Layer 6 of a small transformer language model trained on English Wikipedia (22 layers, counted from 0, width 128).
A neuron adds its activation times its output weights to the MLP's output. To switch it off is to set its activation to zero at one token and run the rest of the model.

Output weights of the MLP neurons that the questions are about. A number n stands for (n - 128) times 0.0018.
n16: 88, 162, 152, 146, 99, 126, 210, 147, 23, 95, 171, 127, 115, 97, 153, 155, 145, 123, 114, 174, 127, 160, 67, 179, 94, 173, 98, 153, 160, 132, 116, 135, 102, 156, 97, 168, 125, 94, 112, 123, 144, 72, 183, 98, 165, 132, 86, 96, 137, 54, 107, 107, 101, 152, 144, 60, 77, 85, 102, 122, 93, 124, 125, 77, 128, 134, 155, 160, 90, 117, 127, 145, 135, 166, 105, 100, 127, 150, 200, 93, 48, 131, 88, 115, 146, 168, 168, 84, 138, 107, 172, 118, 163, 162, 185, 116, 136, 135, 86, 74, 109, 192, 173, 132, 155, 133, 129, 99, 105, 123, 119, 100, 153, 131, 116, 132, 153, 166, 94, 151, 170, 172, 100, 118, 136, 180, 133, 125
n19: 109, 149, 130, 175, 191, 107, 103, 137, 100, 121, 138, 129, 95, 156, 138, 82, 162, 72, 144, 114, 142, 58, 133, 139, 150, 144, 126, 53, 104, 187, 136, 121, 152, 93, 74, 112, 86, 102, 166, 115, 134, 93, 116, 71, 143, 128, 123, 135, 140, 194, 101, 101, 53, 144, 123, 143, 74, 86, 132, 163, 85, 180, 145, 143, 157, 186, 125, 123, 134, 68, 114, 209, 102, 166, 131, 193, 182, 115, 124, 144, 92, 80, 167, 123, 155, 156, 92, 159, 131, 155, 99, 134, 84, 112, 100, 120, 117, 147, 72, 130, 123, 121, 146, 90, 115, 72, 203, 102, 108, 160, 88, 158, 149, 127, 164, 149, 93, 191, 92, 158, 85, 131, 144, 169, 165, 119, 146, 154
n36: 184, 93, 91, 138, 191, 171, 82, 121, 138, 93, 148, 173, 123, 134, 131, 148, 137, 172, 152, 137, 175, 88, 147, 147, 119, 134, 133, 113, 135, 94, 161, 108, 136, 153, 105, 171, 78, 105, 154, 111, 80, 150, 76, 153, 145, 116, 147, 86, 131, 145, 156, 142, 126, 145, 91, 141, 89, 124, 79, 127, 108, 142, 109, 134, 151, 193, 146, 91, 121, 146, 117, 146, 145, 115, 163, 175, 182, 127, 58, 137, 148, 71, 128, 143, 132, 87, 198, 128, 137, 131, 125, 120, 192, 122, 124, 116, 72, 102, 74, 161, 107, 139, 107, 113, 76, 111, 166, 160, 144, 145, 147, 85, 138, 181, 137, 41, 64, 121, 149, 107, 133, 127, 125, 121, 160, 146, 105, 101
n68: 149, 83, 155, 157, 157, 101, 102, 92, 116, 188, 95, 147, 125, 98, 101, 203, 158, 113, 136, 69, 174, 106, 125, 154, 139, 147, 118, 141, 157, 102, 117, 118, 77, 122, 110, 79, 108, 135, 92, 168, 153, 129, 153, 76, 135, 120, 136, 64, 89, 131, 122, 142, 172, 153, 118, 138, 156, 127, 113, 68, 132, 157, 134, 76, 110, 61, 134, 135, 152, 137, 127, 166, 147, 112, 109, 93, 137, 81, 50, 145, 68, 177, 172, 124, 106, 124, 130, 173, 141, 179, 115, 99, 110, 115, 127, 122, 80, 166, 120, 108, 172, 151, 145, 147, 149, 160, 100, 170, 141, 126, 119, 163, 170, 91, 167, 159, 153, 144, 122, 112, 157, 152, 117, 145, 145, 147, 98, 57
n76: 103, 131, 134, 95, 143, 123, 102, 86, 129, 131, 128, 122, 150, 171, 139, 172, 95, 112, 127, 114, 83, 156, 146, 36, 141, 182, 154, 86, 107, 135, 124, 153, 113, 69, 125, 96, 105, 120, 138, 149, 131, 109, 155, 109, 133, 175, 80, 141, 174, 153, 62, 122, 163, 148, 162, 74, 131, 113, 35, 131, 120, 86, 166, 108, 152, 95, 104, 183, 143, 161, 92, 129, 66, 142, 121, 115, 126, 157, 80, 132, 192, 128, 155, 178, 135, 149, 197, 113, 166, 125, 139, 95, 130, 176, 124, 97, 134, 119, 160, 134, 60, 85, 183, 203, 128, 103, 163, 170, 85, 109, 201, 111, 182, 123, 143, 160, 157, 141, 153, 131, 112, 89, 171, 123, 96, 122, 111, 118
n80: 117, 144, 112, 57, 106, 130, 121, 190, 148, 91, 128, 171, 157, 190, 110, 196, 147, 128, 130, 109, 114, 116, 113, 116, 75, 90, 129, 139, 148, 112, 94, 160, 130, 194, 142, 120, 130, 135, 153, 75, 135, 162, 110, 108, 168, 119, 133, 103, 100, 132, 190, 85, 160, 103, 72, 143, 117, 181, 95, 187, 159, 132, 93, 102, 81, 144, 183, 104, 112, 148, 159, 117, 163, 116, 132, 183, 148, 163, 111, 165, 147, 116, 126, 98, 110, 87, 100, 117, 112, 96, 77, 80, 164, 100, 130, 176, 138, 106, 122, 134, 167, 135, 86, 117, 171, 141, 109, 117, 156, 136, 89, 122, 115, 106, 124, 144, 152, 96, 104, 137, 176, 116, 106, 115, 126, 180, 111, 126
n85: 136, 170, 114, 75, 115, 122, 89, 101, 147, 116, 157, 130, 107, 120, 121, 179, 146, 187, 90, 118, 176, 149, 149, 144, 166, 162, 108, 133, 50, 88, 71, 103, 144, 80, 70, 200, 213, 87, 130, 148, 132, 167, 155, 130, 105, 49, 104, 87, 105, 155, 151, 101, 166, 199, 138, 114, 182, 148, 127, 138, 111, 123, 171, 140, 124, 89, 137, 138, 123, 123, 206, 128, 129, 104, 46, 98, 211, 66, 168, 157, 96, 128, 110, 139, 90, 99, 138, 147, 81, 114, 147, 197, 98, 157, 119, 104, 76, 126, 135, 83, 94, 143, 158, 133, 97, 67, 163, 162, 184, 143, 112, 189, 90, 159, 169, 59, 113, 154, 183, 126, 61, 198, 139, 93, 144, 132, 95, 158
n202: 133, 81, 143, 162, 108, 153, 177, 177, 82, 147, 110, 70, 144, 164, 64, 126, 110, 154, 104, 43, 186, 94, 85, 100, 96, 145, 106, 101, 135, 177, 102, 120, 54, 109, 159, 162, 159, 173, 152, 159, 112, 96, 155, 180, 130, 131, 88, 162, 72, 92, 144, 181, 140, 199, 126, 103, 135, 84, 105, 135, 154, 94, 133, 127, 91, 149, 119, 78, 57, 106, 147, 91, 97, 202, 128, 139, 143, 137, 167, 95, 145, 154, 176, 144, 153, 102, 132, 135, 124, 169, 99, 147, 136, 143, 135, 119, 135, 90, 121, 111, 130, 203, 151, 75, 162, 103, 118, 128, 102, 167, 177, 145, 96, 73, 133, 162, 68, 119, 130, 140, 116, 110, 169, 82, 150, 144, 153, 118
n388: 128, 197, 137, 181, 104, 163, 130, 122, 161, 136, 119, 139, 121, 146, 65, 126, 163, 172, 177, 202, 66, 179, 186, 118, 118, 192, 73, 115, 90, 156, 162, 139, 163, 129, 167, 68, 155, 121, 108, 53, 66, 152, 66, 88, 126, 88, 122, 138, 103, 137, 140, 128, 90, 113, 144, 98, 141, 99, 129, 82, 146, 153, 122, 147, 129, 183, 110, 95, 163, 85, 168, 169, 189, 71, 150, 118, 119, 99, 95, 126, 98, 91, 60, 152, 99, 108, 171, 150, 133, 139, 139, 108, 135, 115, 22, 119, 100, 214, 101, 130, 47, 134, 119, 140, 129, 151, 170, 162, 100, 120, 137, 114, 155, 152, 214, 81, 94, 197, 98, 57, 124, 149, 150, 166, 99, 127, 120, 187
n418: 101, 221, 137, 106, 202, 184, 148, 150, 144, 134, 135, 172, 173, 84, 177, 128, 118, 125, 137, 69, 76, 96, 194, 152, 160, 102, 183, 96, 130, 89, 134, 199, 148, 102, 74, 111, 110, 173, 149, 122, 135, 100, 145, 113, 171, 122, 181, 110, 129, 108, 124, 88, 143, 160, 56, 68, 101, 104, 99, 85, 105, 138, 159, 114, 99, 86, 138, 128, 159, 135, 94, 152, 91, 133, 140, 170, 87, 145, 118, 119, 115, 111, 143, 100, 180, 114, 170, 141, 152, 123, 122, 67, 119, 99, 90, 177, 116, 181, 137, 73, 104, 133, 163, 169, 148, 130, 152, 131, 102, 149, 135, 133, 151, 132, 131, 106, 141, 122, 130, 114, 59, 106, 119, 148, 130, 90, 116, 180
n422: 141, 114, 133, 170, 81, 105, 246, 137, 121, 201, 169, 120, 125, 111, 154, 156, 151, 125, 146, 152, 142, 102, 108, 154, 140, 119, 93, 143, 86, 92, 106, 104, 72, 195, 102, 188, 155, 192, 122, 142, 85, 139, 163, 150, 143, 110, 161, 170, 97, 125, 52, 112, 125, 160, 165, 91, 106, 130, 166, 167, 137, 159, 134, 166, 84, 66, 118, 127, 29, 182, 111, 122, 104, 113, 133, 96, 79, 84, 76, 67, 135, 136, 139, 61, 121, 115, 92, 109, 166, 137, 173, 164, 148, 95, 95, 122, 91, 155, 158, 135, 137, 137, 79, 122, 146, 132, 133, 101, 161, 138, 139, 146, 90, 123, 101, 90, 114, 161, 111, 108, 157, 172, 137, 97, 136, 81, 112, 142
n467: 131, 103, 138, 87, 73, 134, 131, 123, 175, 150, 102, 135, 132, 140, 182, 117, 94, 139, 154, 142, 123, 120, 133, 104, 117, 127, 172, 141, 113, 127, 160, 176, 150, 151, 157, 137, 86, 67, 66, 155, 163, 132, 149, 122, 142, 97, 116, 144, 124, 146, 58, 111, 105, 158, 131, 119, 154, 164, 145, 160, 130, 70, 99, 148, 108, 156, 87, 143, 162, 153, 114, 163, 149, 99, 110, 100, 99, 138, 133, 97, 86, 132, 180, 114, 174, 132, 119, 131, 149, 127, 127, 103, 97, 107, 140, 92, 115, 129, 144, 122, 126, 80, 107, 162, 163, 110, 137, 117, 118, 137, 165, 166, 150, 83, 122, 136, 131, 143, 169, 138, 162, 106, 72, 192, 169, 81, 132, 81

Each question names a token from some text and the token that comes next. It shows the activations a of the neurons there, in the order above. A number n stands for (n - 128) times 0.026.

Then comes g, the gradient of the next token's log-probability with respect to the MLP's output, scaled to length 1. A neuron's effect is roughly proportional to its activation times (output weights . g). A number n stands for (n - 128) times 0.003.

"ok", then "t"
a: 123, 125, 123, 122, 126, 122, 127, 124, 128, 122, 122, 144
g: 139, 161, 172, 146, 139, 114, 181, 140, 120, 163, 100, 126, 111, 146, 152, 104, 138, 142, 147, 153, 148, 207, 103, 97, 213, 132, 84, 114, 114, 106, 134, 163, 167, 143, 137, 136, 155, 95, 167, 110, 142, 155, 79, 93, 124, 76, 107, 142, 131, 170, 123, 121, 121, 99, 135, 70, 144, 183, 124, 172, 128, 85, 177, 141, 133, 125, 84, 121, 115, 114, 134, 134, 101, 134, 119, 98, 137, 125, 131, 101, 109, 118, 178, 98, 71, 98, 116, 162, 101, 115, 131, 147, 130, 110, 161, 145, 152, 96, 109, 50, 119, 102, 110, 135, 125, 146, 119, 100, 200, 130, 89, 131, 129, 131, 105, 90, 105, 151, 164, 128, 90, 114, 96, 154, 128, 82, 202, 147
Which neuron, switched off, lowers the next token's probability most? n467

" |", then " U"
a: 127, 127, 123, 123, 149, 132, 142, 125, 122, 126, 126, 122
g: 124, 84, 163, 153, 183, 133, 158, 134, 149, 196, 115, 140, 72, 134, 133, 140, 83, 102, 83, 170, 70, 127, 128, 121, 182, 165, 100, 103, 126, 111, 115, 110, 104, 158, 108, 148, 94, 126, 130, 132, 143, 174, 143, 134, 161, 130, 151, 168, 126, 132, 121, 132, 85, 123, 138, 171, 130, 172, 130, 60, 164, 81, 109, 100, 160, 156, 105, 105, 96, 135, 98, 118, 93, 103, 180, 126, 116, 106, 108, 153, 177, 115, 164, 131, 94, 115, 115, 148, 186, 92, 123, 109, 128, 157, 143, 124, 133, 151, 123, 165, 149, 117, 133, 154, 91, 79, 85, 145, 119, 60, 158, 103, 143, 109, 155, 145, 166, 114, 165, 136, 97, 90, 59, 94, 175, 128, 144, 137
Which neuron, switched off, lowers the next token's probability most? n76

"ar", then "'s"
a: 126, 182, 123, 126, 123, 123, 128, 122, 122, 126, 132, 122
g: 141, 143, 163, 174, 143, 56, 129, 72, 191, 127, 92, 136, 74, 139, 91, 135, 140, 106, 71, 131, 102, 131, 158, 111, 196, 125, 132, 95, 73, 96, 124, 140, 97, 134, 127, 98, 121, 165, 130, 145, 80, 139, 165, 111, 109, 148, 125, 135, 178, 128, 105, 145, 103, 140, 121, 138, 158, 152, 190, 72, 142, 165, 111, 148, 138, 121, 140, 121, 201, 123, 115, 173, 142, 104, 152, 138, 116, 136, 132, 90, 193, 126, 173, 114, 132, 121, 121, 163, 129, 140, 97, 83, 99, 128, 96, 131, 143, 139, 130, 126, 113, 99, 95, 149, 138, 93, 147, 139, 140, 79, 75, 91, 152, 174, 147, 138, 160, 176, 74, 112, 141, 113, 72, 125, 118, 152, 132, 153
Which neuron, switched off, lowers the next token's probability most? n19

" A", then "ud"
a: 121, 124, 122, 122, 123, 121, 122, 123, 121, 122, 129, 123
g: 149, 89, 174, 103, 108, 133, 49, 118, 143, 183, 96, 156, 165, 113, 112, 138, 140, 85, 209, 137, 118, 153, 80, 114, 84, 163, 113, 157, 108, 122, 174, 109, 139, 160, 148, 102, 189, 127, 148, 130, 70, 171, 116, 170, 112, 181, 100, 86, 134, 124, 120, 180, 151, 117, 119, 101, 168, 117, 170, 106, 121, 123, 124, 120, 172, 120, 126, 137, 97, 98, 105, 115, 151, 105, 98, 126, 122, 113, 117, 95, 116, 176, 84, 156, 156, 100, 153, 97, 120, 136, 110, 177, 87, 125, 135, 75, 132, 87, 89, 150, 173, 129, 100, 161, 102, 157, 111, 125, 129, 146, 174, 144, 119, 106, 138, 146, 139, 110, 142, 180, 137, 133, 102, 81, 131, 160, 130, 80
Which neuron, switched off, lowers the next token's probability most? n418

"The", then " c"
a: 123, 127, 122, 123, 122, 122, 122, 122, 125, 122, 122, 122
g: 204, 123, 147, 150, 158, 163, 128, 95, 152, 108, 120, 70, 131, 142, 67, 110, 83, 79, 118, 143, 92, 146, 130, 141, 202, 83, 127, 106, 111, 105, 95, 115, 90, 141, 177, 147, 138, 105, 147, 113, 151, 126, 144, 58, 119, 144, 87, 131, 149, 161, 173, 135, 104, 139, 134, 156, 169, 161, 129, 141, 144, 119, 129, 114, 145, 134, 143, 151, 90, 121, 153, 147, 146, 58, 99, 87, 122, 117, 114, 130, 188, 130, 109, 83, 108, 159, 120, 149, 140, 121, 90, 118, 95, 137, 101, 121, 134, 77, 137, 141, 162, 180, 121, 102, 144, 81, 136, 119, 102, 118, 137, 106, 148, 116, 217, 108, 189, 125, 142, 104, 160, 155, 118, 87, 177, 132, 129, 137
Which neuron, switched off, lowers the next token's probability most? n418

"ag", then "el"
a: 122, 127, 173, 122, 124, 127, 127, 122, 128, 198, 129, 122
g: 123, 158, 76, 171, 156, 182, 148, 112, 119, 160, 145, 167, 156, 164, 151, 131, 162, 156, 88, 120, 145, 115, 119, 92, 87, 71, 168, 81, 100, 147, 91, 139, 99, 99, 164, 151, 113, 138, 147, 158, 131, 155, 124, 149, 127, 118, 126, 167, 111, 102, 133, 162, 147, 114, 156, 89, 89, 140, 82, 96, 126, 136, 108, 140, 155, 91, 135, 105, 115, 90, 110, 124, 162, 181, 106, 143, 142, 106, 105, 97, 146, 123, 98, 146, 129, 154, 124, 144, 40, 104, 139, 128, 192, 80, 150, 116, 100, 111, 139, 137, 99, 104, 151, 103, 147, 52, 153, 103, 175, 128, 162, 122, 142, 147, 100, 67, 71, 198, 142, 112, 145, 133, 126, 147, 141, 133, 168, 152
Which neuron, switched off, lowers the next token's probability most? n36

"cl", then "am"
a: 183, 123, 128, 125, 126, 128, 128, 122, 124, 124, 123, 122
g: 119, 157, 117, 139, 144, 90, 170, 56, 125, 123, 133, 136, 127, 137, 97, 121, 129, 89, 114, 144, 119, 178, 147, 163, 69, 181, 68, 81, 75, 126, 167, 103, 110, 126, 134, 122, 64, 127, 57, 171, 135, 165, 137, 42, 94, 152, 143, 124, 123, 108, 159, 141, 164, 155, 166, 103, 118, 126, 116, 163, 115, 162, 159, 87, 163, 113, 135, 112, 123, 119, 143, 135, 101, 152, 114, 109, 187, 158, 150, 178, 133, 105, 128, 90, 158, 97, 139, 123, 121, 141, 137, 146, 121, 139, 15, 127, 144, 90, 140, 131, 141, 165, 136, 105, 168, 143, 138, 153, 133, 129, 155, 86, 142, 168, 132, 92, 138, 144, 128, 132, 126, 116, 111, 135, 141, 146, 151, 109
Which neuron, switched off, lowers the next token's probability most? n16

"j", then "ee"
a: 123, 151, 124, 121, 124, 125, 127, 126, 123, 124, 126, 123
g: 139, 137, 123, 126, 131, 144, 50, 100, 84, 104, 115, 113, 77, 186, 130, 191, 149, 118, 135, 111, 103, 147, 101, 127, 111, 133, 112, 77, 155, 180, 145, 125, 132, 106, 102, 141, 121, 113, 156, 165, 208, 105, 160, 133, 77, 135, 187, 109, 131, 163, 170, 148, 98, 142, 173, 141, 89, 109, 144, 127, 92, 108, 134, 149, 154, 94, 63, 166, 118, 108, 144, 124, 147, 149, 118, 134, 99, 127, 127, 153, 116, 79, 133, 92, 144, 148, 127, 154, 175, 96, 81, 133, 159, 157, 94, 90, 145, 74, 108, 100, 186, 100, 172, 124, 93, 152, 122, 150, 155, 89, 145, 155, 144, 150, 128, 106, 117, 166, 112, 122, 147, 116, 92, 133, 120, 196, 99, 123
Which neuron, switched off, lowers the next token's probability most? n19

" social", then " mov"
a: 127, 122, 124, 175, 122, 123, 125, 123, 126, 122, 127, 126
g: 166, 122, 143, 107, 188, 103, 138, 63, 138, 125, 116, 170, 132, 134, 153, 175, 114, 105, 107, 172, 209, 134, 121, 43, 73, 110, 104, 157, 181, 112, 139, 117, 139, 68, 149, 116, 123, 139, 74, 113, 112, 142, 125, 168, 123, 116, 91, 103, 111, 136, 115, 80, 86, 137, 179, 97, 147, 81, 112, 150, 78, 96, 110, 136, 135, 141, 127, 132, 127, 138, 159, 115, 147, 189, 156, 133, 170, 131, 132, 132, 102, 162, 107, 104, 122, 148, 131, 112, 141, 173, 127, 107, 88, 158, 119, 117, 160, 83, 80, 154, 148, 129, 146, 126, 90, 182, 153, 123, 160, 133, 125, 130, 98, 140, 110, 119, 138, 108, 119, 80, 125, 180, 128, 188, 118, 175, 114, 115
Which neuron, switched off, lowers the next token's probability most? n68

"y", then "ay"
a: 126, 122, 123, 122, 122, 155, 155, 122, 125, 124, 123, 122
g: 139, 132, 91, 117, 111, 122, 86, 108, 110, 191, 82, 93, 129, 177, 146, 189, 100, 128, 155, 128, 106, 122, 182, 108, 107, 188, 108, 143, 89, 123, 73, 125, 133, 148, 128, 138, 112, 117, 165, 128, 93, 128, 150, 97, 168, 205, 158, 129, 109, 139, 134, 123, 157, 200, 108, 143, 151, 92, 121, 113, 146, 134, 106, 161, 111, 105, 154, 170, 116, 164, 124, 142, 164, 137, 145, 153, 169, 128, 132, 125, 132, 159, 104, 118, 115, 96, 133, 132, 134, 112, 130, 128, 138, 150, 97, 56, 188, 96, 171, 172, 102, 145, 121, 77, 106, 143, 86, 100, 90, 185, 108, 110, 150, 173, 64, 132, 95, 108, 140, 104, 88, 78, 117, 119, 134, 104, 112, 146
Which neuron, switched off, lowers the next token's probability most? n80

"aya", then "qu"
a: 124, 163, 123, 122, 128, 121, 122, 122, 126, 121, 124, 124
g: 107, 147, 166, 166, 204, 129, 81, 146, 124, 119, 78, 120, 77, 186, 126, 164, 134, 146, 72, 144, 107, 139, 176, 134, 147, 165, 117, 105, 59, 145, 159, 143, 102, 150, 118, 108, 136, 90, 131, 110, 183, 140, 124, 73, 124, 159, 112, 133, 98, 158, 175, 158, 135, 116, 100, 99, 125, 153, 121, 88, 167, 135, 111, 137, 169, 132, 144, 176, 105, 104, 137, 110, 59, 86, 123, 153, 137, 115, 181, 100, 117, 147, 154, 127, 66, 124, 107, 136, 142, 127, 92, 135, 129, 136, 135, 74, 135, 105, 143, 120, 147, 139, 120, 139, 147, 101, 146, 119, 135, 114, 76, 89, 139, 173, 173, 115, 137, 150, 141, 75, 161, 103, 85, 91, 163, 156, 169, 95
Which neuron, switched off, lowers the next token's probability most? n19